Layer 8 of a small transformer language model trained on English Wikipedia (12 layers, counted from 0, width 128).
A neuron's activation on a vector x is SiLU(gate . x) times (in . x), where the dot is the dot product.

Input weights of the MLP neurons that the questions are about. A number n stands for n times 0.0059.
n59 gate: -8 14 9 23 -16 4 -11 -27 14 56 14 -36 -26 9 -7 -10 26 36 31 -3 -15 -45 -43 35 3 45 -6 53 12 7 -20 30 -30 -8 5 -10 7 -43 25 -37 -33 -4 37 16 -51 -25 15 -3 -14 -14 13 16 -16 23 -3 4 16 -21 9 10 18 22 30 -26 12 -7 -10 -6 18 -3 30 26 5 -16 1 -10 31 23 24 31 23 -16 -17 1 -16 -48 18 -12 3 -20 -8 -1 -17 45 -31 -15 -28 3 -36 31 20 16 -16 -5 -36 -34 -37 -32 11 -6 1 21 -41 30 21 -38 6 -4 -25 -18 24 8 -11 -13 8 -1 -27 -9
n88 gate: 4 -18 0 30 26 25 20 16 9 33 -4 -1 5 4 -26 3 10 7 -17 2 -22 -18 14 31 25 -28 -33 -11 -40 12 -56 17 49 -2 57 23 -49 -33 -2 -18 -15 11 0 -13 26 -66 26 -41 5 -5 -5 -21 -11 0 15 -17 -32 -16 4 16 -28 39 1 0 7 23 -47 -38 -25 14 -22 27 -20 21 10 4 5 16 -23 30 3 -24 -2 -23 5 -26 20 11 -26 45 -19 7 10 1 35 14 3 -36 16 22 -35 -16 54 -4 10 19 -9 -25 7 -31 29 -1 33 66 -24 26 -16 -62 20 -4 -47 -5 15 17 24 20 32 7
n129 gate: -40 11 -12 1 -10 43 -11 -33 17 -11 -28 -15 -15 -21 26 1 14 9 -12 77 -34 3 6 -3 -19 -29 -32 1 8 -12 -25 -6 6 8 3 -60 28 20 -33 -26 49 -39 13 44 -23 -19 -19 -15 8 1 12 -15 -8 -35 -17 -12 -8 18 -3 0 -42 -31 33 17 11 -9 -12 -11 -40 -22 -13 18 -17 -20 -45 -2 -2 3 -5 -4 -9 -44 14 -5 27 -12 -25 7 27 -1 3 23 -20 39 1 -39 43 27 -56 32 -6 22 35 35 8 16 -24 15 9 26 -27 -30 12 11 15 12 25 -38 -48 -10 -6 -3 -18 10 -9 0 21 7
n201 gate: 25 5 0 -25 -26 -3 -39 -8 -29 -12 -23 2 18 -24 -35 -12 4 23 -21 -17 14 53 7 46 -3 15 43 -4 -7 34 54 -5 42 -34 -6 13 21 -25 -20 11 4 1 1 -25 -28 -1 13 14 29 1 11 -12 -3 1 12 15 2 32 14 8 -30 -21 -8 24 -14 -36 -9 12 3 -9 -12 -39 12 10 -17 41 -11 62 -49 -6 -1 -53 -27 8 0 15 12 -17 6 10 19 -9 31 10 -63 8 37 -55 6 -12 -1 32 19 18 -16 16 5 10 -10 -11 4 1 34 -27 3 -39 7 -13 -5 -17 0 8 29 41 -3 -23 14 23
n251 gate: -6 -19 -38 -6 14 -10 24 21 -34 21 -39 -17 -19 12 -16 7 -11 -15 -16 25 -3 -14 2 -34 14 16 28 -8 34 15 18 5 20 29 -3 -9 -4 -9 23 3 -7 -22 -5 26 -36 -13 -17 6 -1 -15 -14 19 14 -19 -47 -42 -6 18 -15 -11 -10 -23 15 3 -48 -23 -42 -9 38 -10 60 -31 19 -38 6 3 23 10 28 4 12 7 3 -5 39 3 32 20 5 -3 -20 -2 32 -19 -54 38 10 22 -33 -6 35 42 -35 -24 30 -3 8 27 -18 43 2 -36 -35 -18 14 -3 -1 10 -6 4 -12 -1 -17 -30 -11 31 -29 14
n269 gate: 28 19 -7 -3 63 -28 34 24 -26 -15 -42 -25 -31 -23 10 18 -22 -32 2 -9 24 -1 -55 -10 -14 3 -19 2 -35 0 -16 -57 -18 36 17 31 21 -7 -17 4 -30 18 18 8 8 9 -1 -52 -20 4 24 -48 -2 5 2 -17 -74 -8 -32 27 9 28 -2 -12 -2 4 -25 12 5 18 -12 -63 -7 46 35 -14 26 1 -9 11 3 -9 21 18 8 -38 -30 15 25 29 -13 -11 -2 -4 68 -4 40 -48 -13 30 25 -8 -2 -10 -5 19 -10 52 -15 -7 46 -37 6 11 11 -5 -60 -32 3 -16 -18 -11 20 -4 19 -16 24 26
n279 gate: 14 11 -31 -48 -21 19 -50 -1 -27 -17 27 12 25 -38 1 1 -29 2 -24 -3 1 31 0 14 15 1 -9 -37 32 28 14 -63 19 -40 11 1 -10 10 -12 25 -42 1 -17 20 32 -16 52 26 9 -17 -7 -10 24 9 20 29 -25 -4 -15 3 -74 -30 29 3 -13 20 24 4 33 36 13 -20 -41 7 -24 -5 4 17 55 -26 -4 -6 -42 -27 0 11 15 -24 9 20 -20 -26 28 -1 -55 -12 1 7 27 -34 -3 31 -18 -19 -8 22 56 10 9 -4 -12 -19 22 -16 3 -17 -4 41 -23 -6 3 -19 19 14 -31 18 4 -6
n302 gate: 22 24 6 1 55 -19 -33 1 -42 -60 27 -35 -1 11 -17 26 -27 -8 -9 -39 23 10 26 10 -1 -4 34 14 13 37 31 15 53 -4 -7 -28 16 -23 -1 -14 -16 26 8 -1 14 24 -15 17 15 38 -4 -7 -18 -7 40 -16 -1 16 -9 43 -4 -20 -27 -8 31 26 -89 -31 2 22 -27 -1 17 0 12 22 -1 -17 8 12 -17 11 -36 -18 16 -6 0 5 10 32 -4 -36 -27 -2 19 -13 52 16 -3 -19 18 5 2 18 14 15 23 31 -25 -9 15 33 17 -30 17 -33 30 45 14 -7 19 18 7 0 21 7 30 20
n412 gate: -9 39 42 16 26 -56 -1 -22 -14 20 4 -28 23 -21 19 -29 55 5 -21 -1 -42 -11 0 35 -35 13 -1 21 -25 -9 -25 -36 28 13 33 10 3 4 -23 -11 -6 -79 15 -15 -12 10 -42 -64 -15 12 9 -3 -8 10 22 -18 32 9 9 -4 -29 7 43 -2 10 23 29 -21 27 -20 -17 7 8 -10 -1 1 -1 -16 -2 -20 -35 10 -29 9 -17 -23 -20 21 4 10 38 14 33 -26 -36 14 -20 -6 -27 -26 9 1 -36 28 -29 -16 -45 -25 -14 5 -48 -24 -8 -15 0 11 30 29 -16 0 -5 9 1 11 0 -14 -21 0
n59 in: -1 -4 5 10 -49 8 -13 16 41 -10 -19 -2 -6 -19 -23 8 -10 30 46 25 31 15 10 20 -52 -2 6 -49 -61 4 -15 41 11 -24 42 -20 -4 -53 11 12 11 -46 -20 55 22 -18 30 -4 -15 -9 5 -48 1 7 -17 1 1 -37 -2 43 -26 16 -22 -15 6 0 -18 4 -13 -7 2 27 -12 25 -30 -11 37 18 -12 8 3 -21 -41 7 0 -34 -41 -29 14 -4 25 -14 6 12 21 -27 -17 9 2 -27 -11 17 -18 -1 17 15 -9 -26 -24 -43 -2 19 -39 22 14 -44 16 -12 25 -20 -25 25 6 -30 1 15 12 14
n88 in: -8 23 -16 12 33 10 9 7 -21 -40 34 -36 5 34 36 -23 -37 39 14 -8 -20 -19 19 -23 -23 68 9 -14 15 18 -36 -8 -45 6 -6 4 16 -49 26 -55 12 -15 -14 18 2 10 22 4 23 -4 -14 -16 -1 26 12 -10 -4 -32 1 3 31 7 -32 5 1 44 18 -1 54 -5 7 -10 -5 -3 -13 -44 -27 -28 -1 -10 22 -5 -23 42 59 -32 3 -11 -32 17 36 -47 -10 -5 0 19 57 -19 19 7 -49 26 13 9 22 -19 -17 -26 17 40 -16 21 -24 0 -4 -28 6 17 4 36 50 27 35 -11 8 3 7 30
n129 in: 15 16 -35 -16 -22 -86 11 47 -18 31 -17 23 21 -32 -16 -14 17 2 11 23 -47 5 28 30 -3 30 -12 16 -20 34 24 15 -8 -30 12 -13 5 42 35 -34 -7 23 1 -7 -17 -2 3 5 -8 -39 62 -11 23 42 -28 1 -4 -29 14 1 26 -20 0 26 4 31 -30 8 27 2 -5 26 -37 -17 30 79 5 13 20 27 -9 -7 -8 16 -9 33 28 -4 18 -15 51 19 26 -15 23 39 -44 12 20 16 -3 15 7 4 9 -31 -20 34 3 -30 13 20 6 6 -3 2 -9 -18 13 18 32 4 -17 15 37 -45 5 -12
n201 in: 39 0 -3 -30 9 -19 9 1 4 25 8 -26 20 -9 22 7 -18 29 -1 21 57 60 -43 23 -10 26 10 -20 17 30 12 -9 -7 9 -12 18 51 12 -5 -14 22 -21 37 -23 26 14 -3 -12 -32 30 10 -19 3 38 18 10 -11 17 -5 29 -25 4 5 22 -23 -14 41 -9 -23 -7 9 -11 1 0 -22 -9 -27 4 -9 4 45 -3 -54 -4 9 -34 3 25 17 -60 12 -1 -5 -13 3 -3 16 -3 -21 -26 -29 -7 13 -22 -1 -12 -33 -17 -26 0 -19 -15 -34 -27 -24 -10 -7 -27 21 -23 -19 11 -2 50 13 22 34 17
n251 in: 1 10 -10 1 -2 1 -23 -15 36 22 -19 -14 2 -29 51 17 11 28 -9 -6 2 -4 -12 -19 8 -33 -9 51 -8 27 2 27 6 -33 -30 -25 -4 -27 -10 -50 -7 95 -7 52 25 11 -31 -32 -17 -24 -17 -19 -19 -11 -3 -4 -1 -13 22 23 -14 27 -6 -11 15 13 6 -28 9 50 -23 -11 19 -1 -23 -19 -27 16 17 -42 29 39 17 -17 -17 -13 13 -18 13 11 -14 -49 27 -30 4 -4 -2 4 -4 27 1 -27 1 26 -10 -12 8 22 10 -20 -37 8 -69 52 1 44 -1 15 -19 9 -14 6 4 11 -6 24 1 -24
n269 in: 35 16 3 -7 15 42 -10 -11 19 -18 -9 -6 -1 32 20 -29 18 15 1 -35 -3 30 1 -13 -47 8 -8 -4 -41 -12 13 2 -26 -23 21 -27 -44 -6 -25 -13 -47 -17 19 20 -13 -8 -15 -26 10 25 -6 21 13 -21 12 -18 -54 -20 -1 3 -40 -19 3 14 32 9 -12 -7 13 -11 -1 -25 29 52 46 -19 17 -18 -3 32 -48 15 9 -17 -25 40 7 24 2 2 4 6 18 -11 14 29 -9 -41 21 -62 0 23 -33 46 24 -14 -24 -6 -3 -21 21 -26 -37 10 -37 36 -1 7 24 7 -2 4 -1 -1 26 -25 46 -19
n279 in: -35 17 -22 12 12 -7 28 -3 -44 -8 -20 -5 -18 -21 -9 -31 17 -28 52 11 -20 20 33 -7 -12 -13 19 -40 -4 -2 30 43 1 1 -3 2 9 -21 25 34 -4 20 -31 -23 31 8 -23 -7 14 27 -14 14 52 10 -3 -14 -9 13 4 1 -16 43 12 3 -18 -17 -15 -8 9 0 43 -10 4 33 8 -8 -19 17 -8 8 1 -5 20 6 -25 5 -9 1 -44 -10 3 14 -9 -3 37 -21 2 21 -51 6 -13 3 37 -6 18 -11 -17 39 69 27 50 16 27 0 29 24 -20 15 11 20 -27 -24 13 -21 -25 -8 -18 5
n302 in: 34 -3 -13 2 18 -3 1 3 -22 -11 19 -1 39 -4 29 -26 4 7 6 15 2 15 -33 28 5 3 41 14 -12 -1 -4 -56 -38 26 -1 -17 -9 8 -46 1 37 2 3 7 2 32 35 8 83 5 3 39 -4 23 -12 0 4 0 27 14 30 26 -17 -32 5 11 -11 -7 -38 -11 -1 -35 -6 -22 6 -15 -34 19 1 54 28 68 -12 -29 10 -10 -2 -6 -17 20 14 17 -47 16 -5 -10 -15 -37 1 12 42 -24 -8 -19 48 -30 -48 9 19 -13 12 -1 22 10 7 0 13 22 -14 -5 -17 -23 -18 7 3 13 -6 25
n412 in: 3 15 18 10 14 4 -16 -24 -43 -11 28 -15 10 -39 -11 -9 -40 -21 9 10 -30 -8 -60 19 15 45 -8 25 -23 -39 48 6 69 -23 -11 46 -1 12 24 24 -21 7 22 4 -38 1 -22 15 -3 -28 -5 -27 -34 -16 -3 56 -1 48 -27 26 -19 4 6 8 -35 -29 -3 -27 -30 5 1 9 -3 29 14 11 -1 12 -7 -5 1 -7 6 -7 -10 40 10 9 22 -7 -3 -23 -23 8 16 17 34 40 -38 36 37 14 -9 -3 40 40 4 -20 23 -12 -19 47 -19 -10 -45 -9 -11 -32 20 4 -1 -29 28 -28 -20 9 -10 -29

Each question shows a token from some text and the vector x that enters the MLP there. A number n stands for n times 0.033.

" against": 17 12 4 -5 -49 -9 10 14 3 -7 -6 34 18 15 25 7 -1 3 0 -23 3 -5 7 -19 -8 -22 7 8 0 -8 1 -8 1 3 -9 14 3 1 1 -11 -26 28 17 10 22 28 -10 18 -24 -14 -9 8 -26 -14 0 -15 19 0 12 -8 18 32 20 -15 20 -21 2 4 -31 -4 31 -11 15 16 -12 5 -14 25 -15 -7 12 -22 -7 -14 -4 6 -19 9 24 11 -9 -26 -41 16 8 -8 -18 -6 -4 -11 3 16 28 15 2 0 5 2 22 -22 16 -13 -74 22 -21 -15 11 -17 27 14 -18 22 13 21 -13 5 -22 -9
Which three neurons fire most, strongest first? n59, n129, n88

" and": -15 -9 -10 13 -14 15 -19 11 11 3 13 3 46 -26 4 9 2 8 -30 -11 -16 -25 2 11 -14 -32 -6 -4 10 16 -12 -9 -18 -22 -52 -15 9 -13 -10 -1 -12 21 13 -18 -19 -5 -5 -2 -3 -5 -20 20 -47 -24 3 -2 -14 6 -15 5 -10 16 -22 -12 -2 -11 26 40 -5 3 37 8 31 19 -17 7 -25 1 6 13 -2 -29 -12 30 20 -18 4 0 24 42 26 18 6 -2 -18 1 -17 -1 5 30 11 8 41 43 -16 -19 -47 -12 -6 -40 3 -10 -30 10 72 18 49 -43 2 21 -24 -10 -25 13 -2 12 -22 -28
Which three neurons fire most, strongest first? n279, n269, n59

"b": -8 -30 31 -6 15 10 -5 -46 -35 -2 -11 -8 -5 41 49 11 -36 17 -31 -33 -16 -8 -2 -33 -4 10 20 -1 -3 8 34 17 9 23 -5 19 1 -16 3 -2 -18 34 -23 6 1 36 18 -1 -10 -23 -4 -38 -23 51 -5 9 34 -21 2 25 4 59 5 -9 -17 19 -23 20 -18 -15 43 -6 12 -10 13 -24 42 3 32 3 6 -20 -10 28 15 -20 -6 -15 15 -2 -2 0 -20 10 12 -16 29 -25 9 20 40 -11 -31 3 24 -4 9 3 33 -6 -7 -5 -15 6 1 -11 1 10 -39 -30 -17 -2 19 5 -31 29 -26 0
The neuron with the highest activation: n251

"ina": 5 2 10 -28 -32 -45 38 0 -26 14 1 11 47 -4 -12 31 -5 -24 1 9 -10 5 -3 -4 -14 29 4 2 35 30 -6 33 -26 7 33 -15 -9 8 -3 -14 33 9 32 -5 4 12 48 -7 4 13 -10 -7 -2 8 20 -26 21 12 4 9 1 -8 5 17 25 21 50 4 31 -22 12 -28 -18 7 -10 10 6 -14 17 -12 -24 -8 -5 -5 16 42 3 17 14 2 -23 23 1 2 -19 -13 10 8 -7 7 16 14 20 41 2 5 -16 -6 -8 -12 10 7 -58 -5 -24 -9 -8 6 5 28 -11 18 13 -2 21 -37 14 -14
The neuron with the highest activation: n201

"akes": 47 19 21 0 -1 23 44 -17 11 -13 -6 -13 39 -7 -45 17 6 23 18 4 13 11 16 -47 -17 23 5 -21 26 8 21 -13 -17 -11 -19 15 -49 8 -8 -17 3 8 31 7 15 9 -11 -12 3 22 -21 -13 27 33 18 33 4 -39 5 0 -16 10 -15 30 -10 -18 7 27 12 -31 13 16 5 -9 -12 17 6 -2 -4 11 -16 -3 -4 10 -22 17 11 -2 5 -52 0 -2 -16 -7 12 -7 -11 1 -4 20 -5 4 -2 7 -14 -28 -12 -30 -1 -7 -9 30 -46 3 -5 -56 -10 15 13 19 -7 -9 -23 4 40 -13 3 23
The neuron with the highest activation: n59

"a": 10 20 -11 -10 4 -9 17 -6 -17 1 6 33 52 -14 -24 34 -26 -3 -9 -13 4 2 -4 19 -7 14 2 25 -5 16 20 3 16 -2 8 -2 -14 31 -21 -6 4 11 32 -12 32 13 -1 -10 -27 19 -4 -27 -16 -16 4 -28 31 -7 -9 9 -4 3 13 -13 31 -13 16 7 1 -3 5 23 -2 16 11 2 1 -30 -44 26 -20 -27 20 -8 -13 16 15 -3 4 -5 -1 14 -21 -9 -12 22 -13 2 -3 -3 4 -13 18 43 30 8 -15 -26 -9 -2 -7 -1 -69 -14 -3 -25 12 -5 9 0 -5 3 4 -2 18 -24 26 -25
The most active neuron and its activation: n412, at about 1.5

"id": -32 -47 -7 -44 -12 0 25 23 -5 -2 19 39 -22 6 5 -8 -60 21 -29 -19 13 -25 -31 -8 -18 16 -43 -23 32 23 0 -2 -21 21 5 13 -23 31 -4 36 19 35 18 -12 -6 39 -20 3 23 47 6 5 -37 -10 3 4 -1 9 2 9 18 19 20 15 4 4 -29 3 -38 -6 -10 20 32 2 -11 -1 -14 8 14 -9 -5 -9 -4 -27 9 -15 37 -37 -5 -19 15 20 -10 -10 7 8 5 28 21 14 32 -4 7 28 -36 -27 -7 -11 14 -22 0 0 -27 36 5 -16 -39 -16 7 -17 -26 7 -2 -15 -18 -37 -17 8
Which three neurons fire most, strongest first? n279, n88, n129

" life": 13 -10 17 11 1 4 10 43 -12 -40 -7 4 21 -11 -15 -3 -14 27 1 9 -14 -9 19 -19 7 23 30 -10 25 -17 12 30 -22 -15 3 -2 2 8 -7 5 34 12 10 18 12 -20 3 66 -20 23 -53 -6 5 17 36 2 -18 37 25 12 -24 16 -8 33 20 55 2 27 12 17 2 -25 21 19 -21 -2 -2 5 38 25 17 -10 11 -6 0 8 -1 -13 49 -23 -20 7 -27 -11 21 -4 -18 -19 42 -24 -2 7 29 21 -18 0 20 -27 25 30 5 9 -26 0 10 -30 47 31 13 5 27 2 -16 -11 24 -2 -1 -29
The neuron with the highest activation: n412

"y": -11 34 2 -41 -24 -11 -21 35 19 -9 6 32 52 -42 -49 11 -7 11 -14 7 26 -1 -7 33 -18 -7 16 5 16 32 -11 3 -14 16 -13 15 -11 12 -1 -4 15 -7 34 -11 -13 0 41 -26 -27 10 -25 -3 -2 -23 -8 -6 3 -3 -7 6 7 23 -18 -22 26 10 14 4 -28 -20 2 -16 25 10 -10 -15 -14 -15 -7 27 -7 -1 20 6 4 -2 7 -46 1 10 -11 37 -15 -20 -22 -11 4 -18 -24 6 11 15 27 32 23 -15 -16 -13 -9 2 6 -2 -54 20 22 14 29 -25 15 7 3 -11 21 -12 7 -12 1 4
Which three neurons fire most, strongest first? n201, n59, n279

" a": 12 -24 -23 12 3 1 12 -13 28 10 8 4 -29 18 -18 7 23 19 23 -11 -20 16 -3 -10 15 -13 28 2 -14 25 -42 2 17 3 -12 14 -10 15 -29 -19 -2 29 -19 17 27 14 0 17 31 12 -30 -16 -15 -25 0 18 45 -15 6 7 5 26 7 35 70 -3 13 4 -13 -3 12 -9 13 -12 4 -22 -23 12 -28 12 37 1 0 -15 25 -31 43 16 14 29 -10 -29 -39 34 -13 -23 6 -17 4 20 5 5 -14 20 21 22 -7 4 29 5 22 -4 -24 -11 -5 24 38 10 4 48 -6 15 -6 -1 -5 -29 -47 -9
The two highest activations, in order: n88, n302

" Ag": -30 -19 3 -8 -20 -19 7 -9 28 -15 -3 34 -26 42 8 26 12 -8 -19 -34 20 -5 11 -45 22 12 -4 -12 3 6 43 -12 -29 -4 -57 19 -45 24 -22 29 -36 13 -21 39 -9 -13 -6 -8 -11 13 -18 18 7 -6 -13 2 19 41 1 -12 13 23 -11 -9 40 21 11 30 14 7 43 -1 7 8 42 31 19 -41 17 16 15 12 14 0 50 -16 7 -18 19 22 15 16 12 1 -21 -4 14 -13 31 -16 -11 -4 -3 -6 -25 -8 -14 -3 29 -18 -11 -37 -2 24 -15 24 9 -31 20 -13 -13 3 6 -12 -21 -6 10 33
Which three neurons fire most, strongest first? n412, n201, n59